Layer 5 of a small transformer language model trained on English Wikipedia (10 layers, counted from 0, width 96).
A neuron's activation on a vector x is GELU(weights . x), where the dot is the dot product.
The model reads these tokens: " |" " V" "ert" "ical" " jump" " |" " Ben" "ch" " press" " |" "\n" "|" " 6" " ft" " 6" " in" " (" "1" "." "98" " m"

The vector x that enters this layer's MLP at each token. A number n stands for (n - 500) times 0.013.
0 " |": 460 430 743 544 56 497 410 252 532 542 517 502 305 629 593 558 602 492 465 437 485 437 564 499 467 413 490 463 362 492 375 358 567 388 461 541 692 392 651 538 467 372 314 693 475 568 536 357 764 507 538 601 506 625 656 452 589 560 476 176 550 479 499 630 477 459 555 377 534 585 492 469 587 571 549 706 569 537 547 468 562 392 456 311 526 659 498 735 552 443 493 618 444 525 433 569
1 " V": 459 530 670 444 270 567 454 252 409 400 463 749 568 488 633 604 709 413 436 483 437 501 474 442 395 327 514 499 347 534 459 590 512 529 350 528 657 409 689 715 370 431 396 601 420 473 392 293 762 494 609 531 632 453 646 585 523 668 569 261 501 477 554 578 388 552 572 379 740 624 461 541 574 451 595 696 540 594 604 590 468 294 262 512 337 588 496 752 434 518 482 840 411 510 509 483
2 "ert": 436 630 606 504 437 330 624 560 363 439 391 470 327 379 422 538 590 468 515 506 535 493 555 540 654 420 476 643 332 427 427 632 363 326 485 529 520 467 560 598 338 401 324 446 431 350 310 319 834 658 774 784 499 524 336 357 493 514 441 190 486 276 661 826 445 383 532 517 566 637 318 400 627 494 493 629 382 385 508 635 388 521 417 551 545 483 403 564 333 535 436 645 545 461 447 408
3 "ical": 359 545 797 625 224 244 590 497 588 458 551 503 438 507 314 536 509 539 652 602 642 472 472 402 507 427 652 806 467 528 442 425 419 527 567 516 505 408 517 603 431 476 371 684 509 568 551 473 575 371 527 558 423 512 310 409 364 479 434 262 420 400 700 873 585 356 408 455 622 596 474 522 641 308 697 379 436 611 447 465 531 425 471 302 716 565 427 640 526 387 493 735 591 530 583 471
4 " jump": 563 580 667 586 355 474 566 471 686 441 491 481 577 595 561 476 472 688 453 408 346 544 364 466 423 479 630 578 427 535 424 390 551 737 520 499 525 270 675 545 577 476 488 695 311 565 606 312 607 376 467 414 531 466 480 425 484 497 537 338 479 468 491 626 420 483 541 407 636 373 435 672 683 252 628 432 447 531 714 442 412 386 379 204 648 704 423 848 500 466 404 748 495 723 247 510
5 " |": 431 390 613 518 27 389 423 369 528 594 409 522 409 575 405 423 593 516 488 406 583 437 508 514 468 447 542 485 449 548 256 385 464 340 425 591 641 286 618 567 439 597 480 725 438 655 620 390 779 466 395 494 520 552 470 374 567 603 353 387 517 452 569 603 536 480 466 393 522 514 582 555 545 515 646 614 580 503 699 469 580 481 430 371 595 586 435 610 613 393 430 873 509 616 476 521
6 " Ben": 339 581 602 600 394 478 574 309 466 346 409 576 625 629 809 433 660 394 307 466 375 519 385 538 390 338 467 376 358 586 310 511 626 528 446 534 736 448 437 595 458 500 420 576 354 581 462 291 696 359 500 464 454 336 604 463 560 695 508 301 397 539 699 589 452 621 460 384 625 602 437 619 657 437 543 571 508 467 621 703 504 373 252 580 404 672 449 822 491 482 404 783 388 552 405 476
7 "ch": 462 577 623 595 606 294 539 482 495 534 648 557 538 431 619 681 591 586 474 314 620 613 462 491 481 325 526 807 444 395 534 560 252 300 386 655 645 519 668 671 433 505 555 443 394 401 344 407 801 624 441 546 473 613 581 506 569 574 408 191 640 305 440 693 415 418 557 558 559 618 423 451 491 693 617 597 501 354 611 441 436 522 323 684 600 334 463 826 406 535 350 530 612 510 379 474
8 " press": 407 519 528 638 432 343 597 427 562 553 173 362 291 350 456 454 695 395 540 466 437 556 430 427 587 483 646 831 500 467 502 312 564 413 428 537 624 311 532 638 411 587 373 718 422 535 428 509 585 434 448 585 542 410 474 226 594 564 527 335 537 320 470 899 406 619 545 412 619 498 371 607 490 481 526 454 673 513 610 585 421 315 336 356 544 471 603 775 521 563 589 797 580 425 418 535
9 " |": 526 356 630 528 10 337 493 454 472 570 444 479 352 547 390 481 488 618 436 336 606 375 461 500 453 461 535 489 458 534 314 358 462 379 387 536 582 229 587 504 412 514 454 675 550 645 585 377 705 422 435 500 503 600 404 362 422 549 411 375 400 448 577 616 461 427 557 384 546 479 610 529 561 460 607 574 575 509 727 399 646 369 343 443 600 499 390 643 621 463 388 791 531 635 543 450
10 "\n": 477 449 693 510 107 514 416 213 511 523 528 409 271 648 595 587 608 462 448 436 493 411 593 500 434 463 494 487 385 435 367 286 522 377 444 483 670 379 662 560 503 450 327 677 493 548 482 331 737 496 499 567 480 616 733 419 579 521 478 170 485 507 477 611 468 428 587 367 552 657 504 468 663 595 545 640 585 547 470 510 555 356 454 308 537 673 544 740 536 481 510 577 402 566 415 555
11 "|": 470 438 645 566 108 515 524 313 448 478 385 520 373 667 627 389 543 506 454 507 545 437 458 469 424 483 523 439 357 527 179 466 557 434 426 495 684 426 625 579 538 475 347 662 476 470 511 289 687 377 498 557 585 482 469 353 434 632 612 350 432 593 651 467 506 468 545 340 656 465 624 489 684 428 499 664 494 476 543 446 568 377 438 429 366 660 458 780 496 276 564 661 443 570 273 616
12 " 6": 511 633 673 570 283 536 579 378 489 446 468 544 437 579 697 734 551 499 510 629 433 451 436 511 359 576 594 565 281 507 295 440 482 503 352 493 670 422 592 522 438 446 355 663 287 450 459 292 820 460 437 498 678 418 563 680 526 539 546 370 384 379 633 311 505 555 672 274 685 518 466 464 681 529 667 620 397 487 568 531 564 304 640 457 478 580 417 782 565 360 449 587 581 581 354 654
13 " ft": 574 619 361 550 333 537 481 389 457 394 579 468 424 632 680 664 569 552 554 431 494 524 495 606 319 275 519 641 403 517 383 687 580 451 386 534 586 369 677 567 424 413 428 469 379 376 424 266 786 478 457 598 317 607 415 490 420 599 552 288 604 339 594 478 562 334 459 422 651 442 452 511 535 525 644 607 480 303 820 411 449 525 586 385 662 665 429 630 482 372 409 717 658 725 307 492
14 " 6": 374 723 574 488 493 394 519 362 641 340 386 578 463 526 562 595 539 396 532 656 542 456 429 670 411 625 733 544 353 376 298 536 360 558 346 608 630 390 449 566 329 531 437 748 252 454 454 444 823 491 413 585 672 435 492 519 663 473 500 410 641 262 527 715 558 522 578 196 667 554 268 476 496 562 614 542 547 555 476 577 437 510 658 297 596 579 581 515 572 373 425 692 617 651 556 569
15 " in": 307 481 520 498 259 417 435 359 479 510 443 516 474 412 539 420 517 499 536 616 599 527 577 681 382 459 640 632 456 338 341 669 485 506 162 521 511 328 587 445 169 544 525 704 352 515 487 296 661 446 441 619 478 475 444 451 276 502 493 285 534 275 565 690 802 378 422 316 586 582 497 477 553 579 521 608 600 288 617 523 574 583 606 390 599 655 454 491 576 433 452 825 584 556 473 512
16 " (": 329 418 652 602 331 662 622 347 556 463 559 667 485 425 640 571 529 570 469 618 435 479 585 588 434 561 572 562 466 420 331 569 426 691 465 550 571 465 596 716 489 369 443 793 357 555 456 424 791 334 440 606 623 624 627 411 480 462 386 360 516 445 665 537 517 447 630 210 713 608 432 454 622 356 512 630 475 548 257 443 661 364 374 342 572 482 425 668 609 222 406 628 425 542 411 602
17 "1": 527 566 608 504 399 537 516 347 536 367 463 701 493 515 586 615 554 406 446 668 421 417 576 594 302 419 619 478 347 393 257 570 389 609 239 491 616 550 497 514 524 354 352 714 287 529 464 398 839 497 452 479 550 497 521 559 493 627 410 436 533 385 701 496 483 533 744 133 662 543 320 432 669 394 457 733 433 514 398 575 573 401 564 457 469 565 500 544 597 476 289 495 694 533 336 542
18 ".": 503 522 420 425 243 427 509 473 396 456 409 582 556 541 832 528 624 512 385 428 543 453 573 636 321 416 522 540 449 607 316 642 606 616 233 472 589 487 635 498 400 551 459 689 304 479 356 289 637 431 547 665 519 480 580 433 436 535 441 200 451 378 627 574 484 461 438 176 672 576 500 413 528 506 579 768 377 411 608 421 516 360 670 468 349 483 456 576 687 471 495 550 479 690 342 597
19 "98": 470 543 598 428 539 340 492 526 485 393 493 483 420 470 631 637 380 376 395 401 578 458 570 616 222 491 627 462 415 521 418 531 416 659 141 519 574 431 502 353 262 331 417 621 312 490 376 407 894 451 585 562 583 535 528 469 448 471 529 317 556 332 569 720 498 372 717 66 696 483 306 382 431 491 447 551 542 461 343 551 528 299 637 466 605 424 547 496 517 518 323 427 555 566 410 391
20 " m": 622 543 557 340 387 481 509 464 565 422 512 669 515 448 628 504 557 516 582 285 493 431 452 436 295 347 593 562 571 463 330 503 564 596 178 498 516 243 598 458 350 455 445 606 492 480 445 366 693 352 564 579 607 558 500 346 240 480 505 342 546 341 407 838 501 384 459 262 749 407 515 484 478 411 474 633 650 390 697 363 700 444 412 405 623 738 360 577 635 435 450 753 538 646 503 359

Each question shows the input weights of one neuron of the MLP. A number n stands for (n - 500) times 0.003.

n88: 443 436 550 530 488 364 442 397 410 609 443 350 571 472 406 443 381 462 516 508 516 511 508 517 427 404 406 560 451 664 742 407 412 389 565 431 359 511 497 536 425 538 473 569 554 459 554 481 540 548 481 492 563 411 497 562 494 484 428 602 442 626 610 506 381 548 606 250 400 529 514 556 542 563 549 456 521 437 497 524 466 695 686 517 361 444 323 654 388 611 529 435 283 516 546 322
On which token does it fire most, and how strongly? 2 "ert", at about 0.5

n297: 497 540 412 242 486 626 494 531 454 651 491 607 296 539 477 466 295 538 643 542 509 392 494 510 420 481 527 616 385 594 682 286 668 552 453 555 413 559 269 648 494 509 519 503 526 554 488 598 527 701 632 471 448 548 386 695 649 749 552 469 516 475 472 475 579 448 597 425 382 567 417 653 552 500 400 503 628 715 673 431 494 409 621 686 428 468 456 519 457 488 396 376 566 579 516 638
Its two highest activations, in order, are on tokens 17 "1", 12 " 6"

n300: 441 372 443 421 534 387 494 646 512 481 406 390 525 471 520 450 107 421 771 425 766 503 604 408 400 683 497 479 421 576 472 550 552 391 584 533 608 666 506 440 519 410 569 610 533 540 737 393 434 540 586 554 370 467 584 324 687 509 540 515 535 440 465 377 415 506 542 555 497 503 282 503 603 569 340 480 361 544 548 400 509 458 567 702 467 570 462 612 555 354 488 494 592 604 506 500
Its two highest activations, in order, are on tokens 11 "|", 19 "98"

n100: 426 516 473 500 573 530 475 525 497 453 418 257 519 525 400 448 604 275 461 397 497 465 557 433 518 439 309 511 416 484 655 456 368 481 516 559 608 424 215 494 466 624 503 438 569 556 539 431 485 541 473 595 423 455 405 500 352 484 637 440 619 547 741 486 532 451 521 566 585 320 485 411 400 519 486 488 463 667 354 492 540 455 438 446 443 384 425 472 664 358 468 368 608 500 418 452
On which token does it fire most, and how strongly? 19 "98", at about 2.1

n321: 661 467 571 469 590 544 517 556 400 480 582 355 588 259 497 506 556 409 549 476 596 539 500 296 476 368 265 478 565 478 603 540 436 574 356 626 579 416 555 506 604 610 699 550 437 355 419 477 521 374 456 402 505 416 443 520 434 481 536 486 494 725 668 511 610 425 445 605 497 273 425 425 597 489 489 485 519 534 249 517 563 538 540 549 506 526 555 430 492 390 356 626 583 434 605 486
On which token does it fire most, and how strongly? 20 " m", at about 1.3

n302: 478 460 493 564 636 469 493 512 434 468 427 446 334 445 452 401 507 406 484 474 679 517 537 374 451 650 596 481 462 425 586 574 640 465 493 444 463 541 470 353 582 372 425 533 423 422 500 561 523 565 471 604 535 397 502 502 623 591 571 493 449 502 625 480 592 311 514 451 399 467 449 538 633 446 330 683 544 652 490 423 533 615 446 629 348 507 470 500 581 472 517 404 424 483 498 409
On which token does it fire most, and how strongly? 2 "ert", at about 3.1

n210: 554 356 669 536 483 465 645 608 432 524 563 503 578 475 509 410 360 562 606 390 605 625 568 375 385 470 512 411 449 342 622 480 594 491 665 424 564 559 420 527 383 503 404 515 478 670 637 424 388 476 476 592 590 370 396 378 503 506 647 666 615 340 400 597 494 500 480 564 517 485 369 759 478 732 578 710 317 694 614 434 348 546 555 522 409 438 427 361 512 480 526 464 506 618 428 512
On which token does it fire most? 4 " jump"

n334: 505 561 641 398 525 626 403 502 428 498 536 514 444 415 655 457 513 492 562 511 437 518 634 486 642 527 363 466 498 544 591 506 502 611 448 574 461 646 371 493 551 446 471 504 521 373 466 498 591 633 562 521 613 476 567 442 516 593 559 522 527 518 559 400 618 498 528 462 515 445 378 377 553 435 489 558 321 548 482 653 526 472 418 512 380 643 530 539 496 452 397 423 516 455 453 459
On which token does it fire most, and how strongly? 17 "1", at about 7.7

n203: 417 468 563 568 489 537 313 537 446 437 380 505 437 278 542 635 388 465 423 695 446 527 529 362 388 497 447 361 426 473 535 507 490 627 467 558 555 564 428 414 459 497 477 524 513 473 550 669 670 552 554 477 442 432 553 453 658 483 471 562 664 513 417 594 481 463 417 479 408 493 444 451 474 544 570 538 483 553 695 500 410 422 640 449 505 505 564 395 424 339 448 384 553 622 505 601
On which three tokens does it fire most, strongest first? 14 " 6", 19 "98", 17 "1"

n349: 398 540 432 541 490 632 691 723 472 184 515 564 556 476 473 448 474 626 500 522 616 468 406 307 565 450 371 508 500 429 440 522 557 458 549 503 293 615 434 456 569 395 579 625 561 441 428 360 426 523 420 491 649 458 592 457 533 411 452 589 600 447 632 550 441 325 506 495 464 366 537 409 536 607 471 628 376 720 542 500 565 492 441 742 391 455 586 497 523 511 503 678 606 474 389 413
On which token does it fire most? 2 "ert"

n157: 474 659 464 215 569 365 569 472 486 514 426 397 517 635 357 554 577 567 568 552 486 486 619 509 695 439 384 470 395 436 548 579 461 828 537 553 549 492 485 451 535 608 572 433 512 460 657 480 418 714 573 605 511 415 396 475 480 599 503 602 586 379 497 497 550 365 572 481 310 592 397 469 476 599 615 700 497 483 445 463 431 558 357 746 533 576 485 564 500 503 452 492 468 572 431 484
Its two highest activations, in order, are on tokens 2 "ert", 7 "ch"

n58: 503 527 557 376 525 541 370 528 599 650 542 444 523 439 444 598 600 363 578 740 571 553 567 474 557 446 408 385 405 470 536 508 371 454 520 516 584 395 477 523 739 441 539 634 388 425 553 720 515 517 486 640 465 397 524 636 529 427 464 492 469 489 435 514 451 376 454 562 422 475 384 360 471 692 607 521 535 463 600 503 266 457 489 532 673 546 571 382 599 568 431 448 741 574 609 435
On which token does it fire most? 14 " 6"

n348: 242 596 555 468 468 553 468 478 631 580 475 564 446 703 716 551 560 527 652 460 392 425 476 617 704 568 362 473 313 614 563 645 581 506 424 673 561 428 389 510 546 471 474 341 480 326 476 430 453 569 469 360 546 371 726 569 704 512 534 531 468 542 526 584 590 440 472 553 402 572 422 615 464 534 292 565 467 497 494 402 503 555 552 660 663 679 455 621 435 478 450 518 468 770 783 369
Its two highest activations, in order, are on tokens 6 " Ben", 14 " 6"

n154: 520 567 486 526 500 654 457 438 483 471 457 460 434 359 666 440 579 532 326 516 494 517 503 390 567 708 338 718 437 467 582 381 469 719 531 594 462 444 436 399 342 620 503 614 602 601 600 557 394 604 436 448 392 593 382 475 558 481 335 576 534 273 526 471 453 357 456 593 407 333 418 397 547 621 606 451 492 572 616 514 406 456 317 412 485 421 578 558 366 461 483 418 439 509 548 440
On which token does it fire most? 8 " press"

n87: 431 477 560 462 489 695 631 483 574 414 425 682 314 546 482 551 299 416 457 461 527 500 610 570 602 608 235 431 655 240 242 507 376 480 514 596 365 716 493 375 577 435 593 577 551 632 676 641 533 429 634 640 357 414 484 493 354 296 419 680 528 486 597 427 397 318 387 497 626 597 456 470 397 755 479 474 360 528 377 353 497 500 622 486 618 553 643 574 426 640 517 484 642 448 349 566
On which three tokens does it fire most, strongest first? 16 " (", 17 "1", 19 "98"

n36: 478 405 564 536 479 544 408 632 516 544 522 508 381 412 598 384 497 643 648 397 599 544 621 661 441 396 204 437 509 374 639 398 486 347 710 403 468 473 548 492 562 666 544 551 413 479 429 444 617 437 524 503 572 428 434 462 483 670 492 651 358 539 545 458 476 533 419 495 484 524 565 668 609 423 458 536 545 701 356 412 465 570 494 594 578 372 494 582 454 575 449 487 548 492 400 434
On which token does it fire most? 9 " |"

n42: 421 341 364 630 355 478 537 453 642 469 497 601 424 465 593 332 550 735 602 492 614 553 521 546 473 497 430 396 553 508 422 521 495 617 475 486 519 489 500 503 414 461 514 453 459 638 372 666 295 511 519 574 438 705 653 494 631 581 324 567 573 461 413 412 451 528 527 627 265 423 452 530 404 370 534 602 657 531 669 352 549 497 571 451 421 494 352 509 569 476 442 534 511 424 553 500
On which three tokens does it fire most, strongest first? 5 " |", 9 " |", 0 " |"

n21: 520 550 555 477 538 662 454 441 420 514 290 503 543 363 600 594 542 487 608 527 445 270 444 526 554 359 415 454 598 627 281 511 458 610 571 544 511 475 488 514 552 432 682 589 670 527 522 526 223 464 531 607 571 503 549 612 500 549 514 553 509 374 517 506 376 573 676 563 541 470 437 533 356 533 659 549 597 480 503 542 442 470 520 329 512 358 448 608 542 569 611 429 709 469 744 516
On which token does it fire most? 8 " press"

n38: 525 583 481 558 636 393 624 394 588 478 511 590 533 595 531 628 500 461 526 437 614 392 513 489 640 436 603 435 348 359 694 497 580 450 424 685 482 444 444 456 556 451 451 476 408 485 440 492 401 430 540 369 558 366 545 486 519 398 468 624 486 558 346 566 556 527 458 644 468 497 390 420 619 877 558 647 440 401 539 467 365 571 500 604 651 553 442 447 537 487 449 508 555 580 451 429
On which token does it fire most, and how strongly? 7 "ch", at about 7.8

n32: 544 414 543 576 481 459 393 674 630 458 529 606 509 534 387 681 421 512 525 532 459 600 577 504 483 525 587 464 444 414 721 456 535 498 513 575 568 574 511 406 384 438 620 399 614 517 548 504 566 448 582 514 551 508 502 579 480 485 550 561 585 480 449 540 502 618 404 480 641 468 519 515 372 432 453 441 506 500 405 489 545 496 507 366 491 455 415 418 517 474 578 502 580 453 546 358
On which token does it fire most, and how strongly? 19 "98", at about 3

n262: 503 577 360 396 514 722 513 550 528 418 525 374 588 629 444 566 494 409 602 371 512 367 595 369 376 503 364 488 507 515 488 753 555 494 634 606 331 657 465 519 481 375 459 567 658 627 583 560 480 441 595 490 451 488 392 484 385 428 595 636 484 532 541 560 445 278 311 555 548 350 354 399 335 561 481 372 482 503 465 469 409 576 577 458 480 474 468 712 727 381 356 578 725 541 274 557
On which token does it fire most, and how strongly? 13 " ft", at about 7.7

n228: 601 416 625 376 405 458 553 592 491 559 350 577 346 541 622 442 470 488 600 441 592 609 645 638 493 544 562 582 419 455 530 742 524 560 500 527 509 497 601 525 292 365 614 548 500 569 410 679 393 379 548 481 262 382 762 467 491 550 509 631 451 593 475 512 512 739 604 480 367 566 344 494 579 521 525 450 398 432 560 595 586 455 653 613 468 393 406 469 539 515 572 679 481 776 561 565
Its two highest activations, in order, are on tokens 18 ".", 15 " in"

n226: 411 402 612 439 538 402 479 490 428 674 631 553 545 424 514 524 456 656 369 467 556 555 525 596 640 473 482 377 600 474 632 522 487 474 597 459 624 611 519 505 287 471 460 556 536 556 557 555 625 334 575 436 424 495 482 419 612 392 528 516 344 516 513 338 513 464 497 364 459 505 673 672 427 477 574 322 500 503 567 421 536 487 685 627 599 503 585 549 575 390 598 587 606 473 550 437
On which token does it fire most, and how strongly? 9 " |", at about 4.3

n238: 422 517 517 497 446 415 462 451 480 323 538 581 471 390 521 370 428 484 486 522 578 343 667 453 411 415 511 475 476 556 577 505 562 562 670 430 450 429 379 634 355 613 587 444 427 376 571 570 448 494 350 450 609 564 494 623 347 555 644 309 381 384 363 471 517 594 242 513 503 525 567 565 620 500 613 376 618 386 435 581 517 581 453 405 603 562 377 340 387 629 740 455 482 351 428 500
Its two highest activations, in order, are on tokens 15 " in", 3 "ical"

n376: 586 468 577 542 526 666 500 359 428 530 414 479 473 543 574 536 506 556 424 605 463 395 458 361 614 548 426 475 503 618 450 475 506 356 577 586 546 552 533 733 588 675 539 561 706 471 708 384 302 485 613 388 477 489 355 488 368 520 462 529 449 270 455 386 575 456 598 440 640 387 720 393 509 554 521 494 351 623 467 568 532 491 542 360 543 521 726 427 506 428 535 327 698 422 536 619
On which token does it fire most? 11 "|"

n257: 538 500 491 536 461 546 506 459 557 627 503 615 589 684 525 429 477 453 593 407 309 538 492 476 604 494 645 570 259 477 669 595 540 526 394 517 387 532 560 429 370 421 441 422 472 541 472 476 494 573 379 515 571 492 283 284 336 737 391 549 550 503 503 402 471 659 551 617 304 690 413 514 485 548 403 576 478 482 656 570 606 511 488 283 445 425 637 461 434 671 612 454 536 417 585 449
On which token does it fire most, and how strongly? 8 " press", at about 2.3

n163: 439 476 577 555 562 413 393 532 427 395 520 475 473 379 535 425 439 474 470 517 460 435 528 654 486 431 507 416 645 559 605 500 529 692 425 471 602 618 537 616 414 486 511 423 581 442 593 650 570 504 411 468 450 561 650 424 495 461 527 619 482 466 486 569 399 522 513 515 384 496 486 535 388 500 532 534 689 425 384 538 513 496 405 577 502 537 541 593 467 553 427 406 461 345 520 546
On which token does it fire most? 19 "98"

n221: 457 399 485 478 295 482 676 546 422 669 497 616 546 337 513 408 712 609 684 386 355 518 506 581 647 497 320 459 693 497 397 596 425 580 573 615 462 527 622 552 616 335 567 482 494 569 459 537 464 560 458 687 547 600 594 630 435 541 497 554 694 454 543 540 364 533 491 610 447 491 701 389 421 535 531 641 494 614 441 470 269 435 708 444 516 713 574 509 437 654 539 398 525 555 616 541
Its two highest activations, in order, are on tokens 0 " |", 18 "."

n84: 579 574 528 524 477 416 515 512 489 438 468 632 453 473 170 488 410 517 452 379 537 703 528 291 441 500 599 520 580 551 555 478 692 531 652 662 480 367 548 544 593 541 474 437 383 528 355 559 512 720 509 500 497 359 441 451 428 568 540 541 420 491 657 559 529 616 349 609 576 520 671 509 640 568 468 604 547 337 500 564 358 560 437 602 515 701 518 512 509 366 658 354 310 524 497 503
On which token does it fire most, and how strongly? 2 "ert", at about 3.3

n17: 440 390 454 530 445 535 404 460 677 530 417 513 444 472 597 445 375 585 483 452 446 478 552 600 524 513 435 478 423 522 493 486 557 573 560 490 435 488 526 670 546 563 485 490 508 597 345 664 316 460 431 490 537 577 543 420 467 406 660 478 419 503 315 530 483 485 507 512 454 657 431 566 430 483 611 449 498 503 456 440 622 498 423 678 637 410 617 492 606 676 653 412 579 688 415 553
On which token does it fire most, and how strongly? 8 " press", at about 1.7

n187: 290 599 404 526 433 617 664 607 284 512 573 547 585 610 473 668 584 552 580 595 472 445 349 462 686 532 581 322 424 579 517 481 366 469 430 415 710 506 402 623 554 605 418 545 567 637 533 444 303 549 469 381 590 494 564 656 606 517 406 428 471 459 512 521 449 385 630 551 548 435 608 543 608 520 500 491 500 553 550 512 630 677 583 512 515 560 645 300 642 350 546 444 594 562 570 572
On which three tokens does it fire most, strongest first? 12 " 6", 14 " 6", 17 "1"

n235: 731 436 543 421 416 505 648 581 544 705 440 576 511 559 546 529 464 581 302 470 457 518 500 444 531 487 583 422 296 612 562 485 441 487 544 503 583 575 387 709 339 469 553 569 536 685 475 508 397 513 446 436 650 442 518 492 479 457 556 456 540 424 497 383 396 490 548 442 366 510 558 290 581 414 584 418 527 614 476 516 381 614 465 527 530 497 612 511 610 551 559 459 577 410 641 435
On which token does it fire most, and how strongly? 9 " |", at about 1.9

n153: 349 599 500 547 518 581 367 519 495 423 514 450 506 565 408 679 571 384 521 497 500 324 422 254 696 255 423 450 532 404 663 487 333 599 462 548 614 535 514 500 325 544 442 481 457 588 456 448 552 666 524 466 410 444 627 587 547 484 637 552 467 483 445 550 551 535 423 429 455 470 439 643 494 404 392 473 617 494 478 371 337 564 601 500 526 539 483 475 522 529 723 434 489 494 643 561
On which three tokens does it fire most, strongest first? 1 " V", 14 " 6", 8 " press"

n272: 457 341 518 633 740 584 491 448 602 589 518 426 429 670 471 445 558 434 453 524 551 621 506 637 700 422 326 576 277 482 439 459 425 551 402 518 580 491 607 546 399 433 352 536 555 362 480 420 253 645 338 369 515 423 674 558 562 432 440 512 182 367 568 466 738 427 509 364 544 446 718 491 449 476 611 516 544 500 491 472 426 672 500 557 490 437 456 478 347 572 557 460 540 361 430 500
On which token does it fire most, and how strongly? 7 "ch", at about 1.9

n93: 681 528 534 359 510 549 424 457 364 506 462 483 602 404 364 520 590 536 453 514 492 443 406 568 435 506 273 345 607 455 555 574 565 602 517 669 374 560 527 441 539 387 579 577 573 391 398 403 358 491 597 488 494 424 531 566 503 626 526 411 758 509 310 476 503 618 381 389 545 560 444 378 395 424 789 675 561 576 527 500 469 604 402 500 530 622 450 443 605 638 355 589 388 403 581 561
Its two highest activations, in order, are on tokens 1 " V", 20 " m"

n6: 487 302 469 602 398 331 554 528 432 506 519 519 382 418 603 519 481 620 579 378 512 629 482 626 327 593 445 488 594 287 447 584 581 299 589 562 473 497 484 586 484 522 427 422 604 616 539 640 436 497 550 442 442 356 634 469 510 348 575 585 609 558 564 474 626 390 574 426 381 447 726 522 677 264 682 599 554 526 685 563 281 617 484 438 527 503 529 422 248 605 677 432 574 446 278 549
Its two highest activations, in order, are on tokens 11 "|", 13 " ft"

n3: 406 554 422 539 460 549 559 467 511 623 431 439 453 429 307 547 539 411 492 407 497 475 547 556 677 497 396 442 433 548 547 610 511 473 475 562 561 516 489 422 474 453 333 413 383 530 500 642 353 410 554 698 358 500 463 626 441 375 465 388 338 631 603 430 554 593 411 523 537 576 747 459 629 599 539 291 574 352 243 323 624 468 540 432 572 531 525 543 530 532 636 528 573 620 519 521
On which token does it fire most? 3 "ical"

n341: 401 529 590 624 418 495 530 451 642 420 538 162 357 492 534 388 522 536 573 518 495 354 409 592 561 464 495 529 552 580 551 448 468 583 325 585 384 632 553 577 424 579 572 425 500 641 479 635 544 478 495 497 503 553 489 554 614 432 411 465 461 643 395 425 625 489 575 457 484 567 831 656 554 429 497 350 490 381 534 358 441 643 525 433 434 506 425 385 532 399 519 487 558 519 421 479
On which token does it fire most, and how strongly? 5 " |", at about 3.1

n179: 644 365 396 617 348 381 528 478 567 617 420 508 619 602 552 575 552 453 532 428 739 653 602 362 535 601 553 640 512 543 445 513 500 422 517 388 476 595 395 581 525 522 478 468 608 609 411 472 465 538 573 297 356 418 434 495 671 651 381 508 461 553 489 453 355 437 497 459 473 557 641 492 509 588 489 458 476 486 322 550 428 650 624 460 359 559 334 605 595 371 573 446 469 386 506 426
On which token does it fire most? 11 "|"

n327: 547 354 431 469 510 390 559 744 561 428 705 519 497 596 545 683 633 535 414 524 337 463 641 604 377 412 605 444 516 609 448 473 421 672 646 340 596 537 475 791 465 295 528 409 461 613 532 331 474 656 433 446 512 551 518 608 655 467 494 522 606 472 481 572 476 546 283 627 536 424 569 445 542 506 525 517 518 588 414 540 524 539 367 627 380 449 481 153 491 560 527 431 553 578 360 583
On which token does it fire most, and how strongly? 17 "1", at about 0.85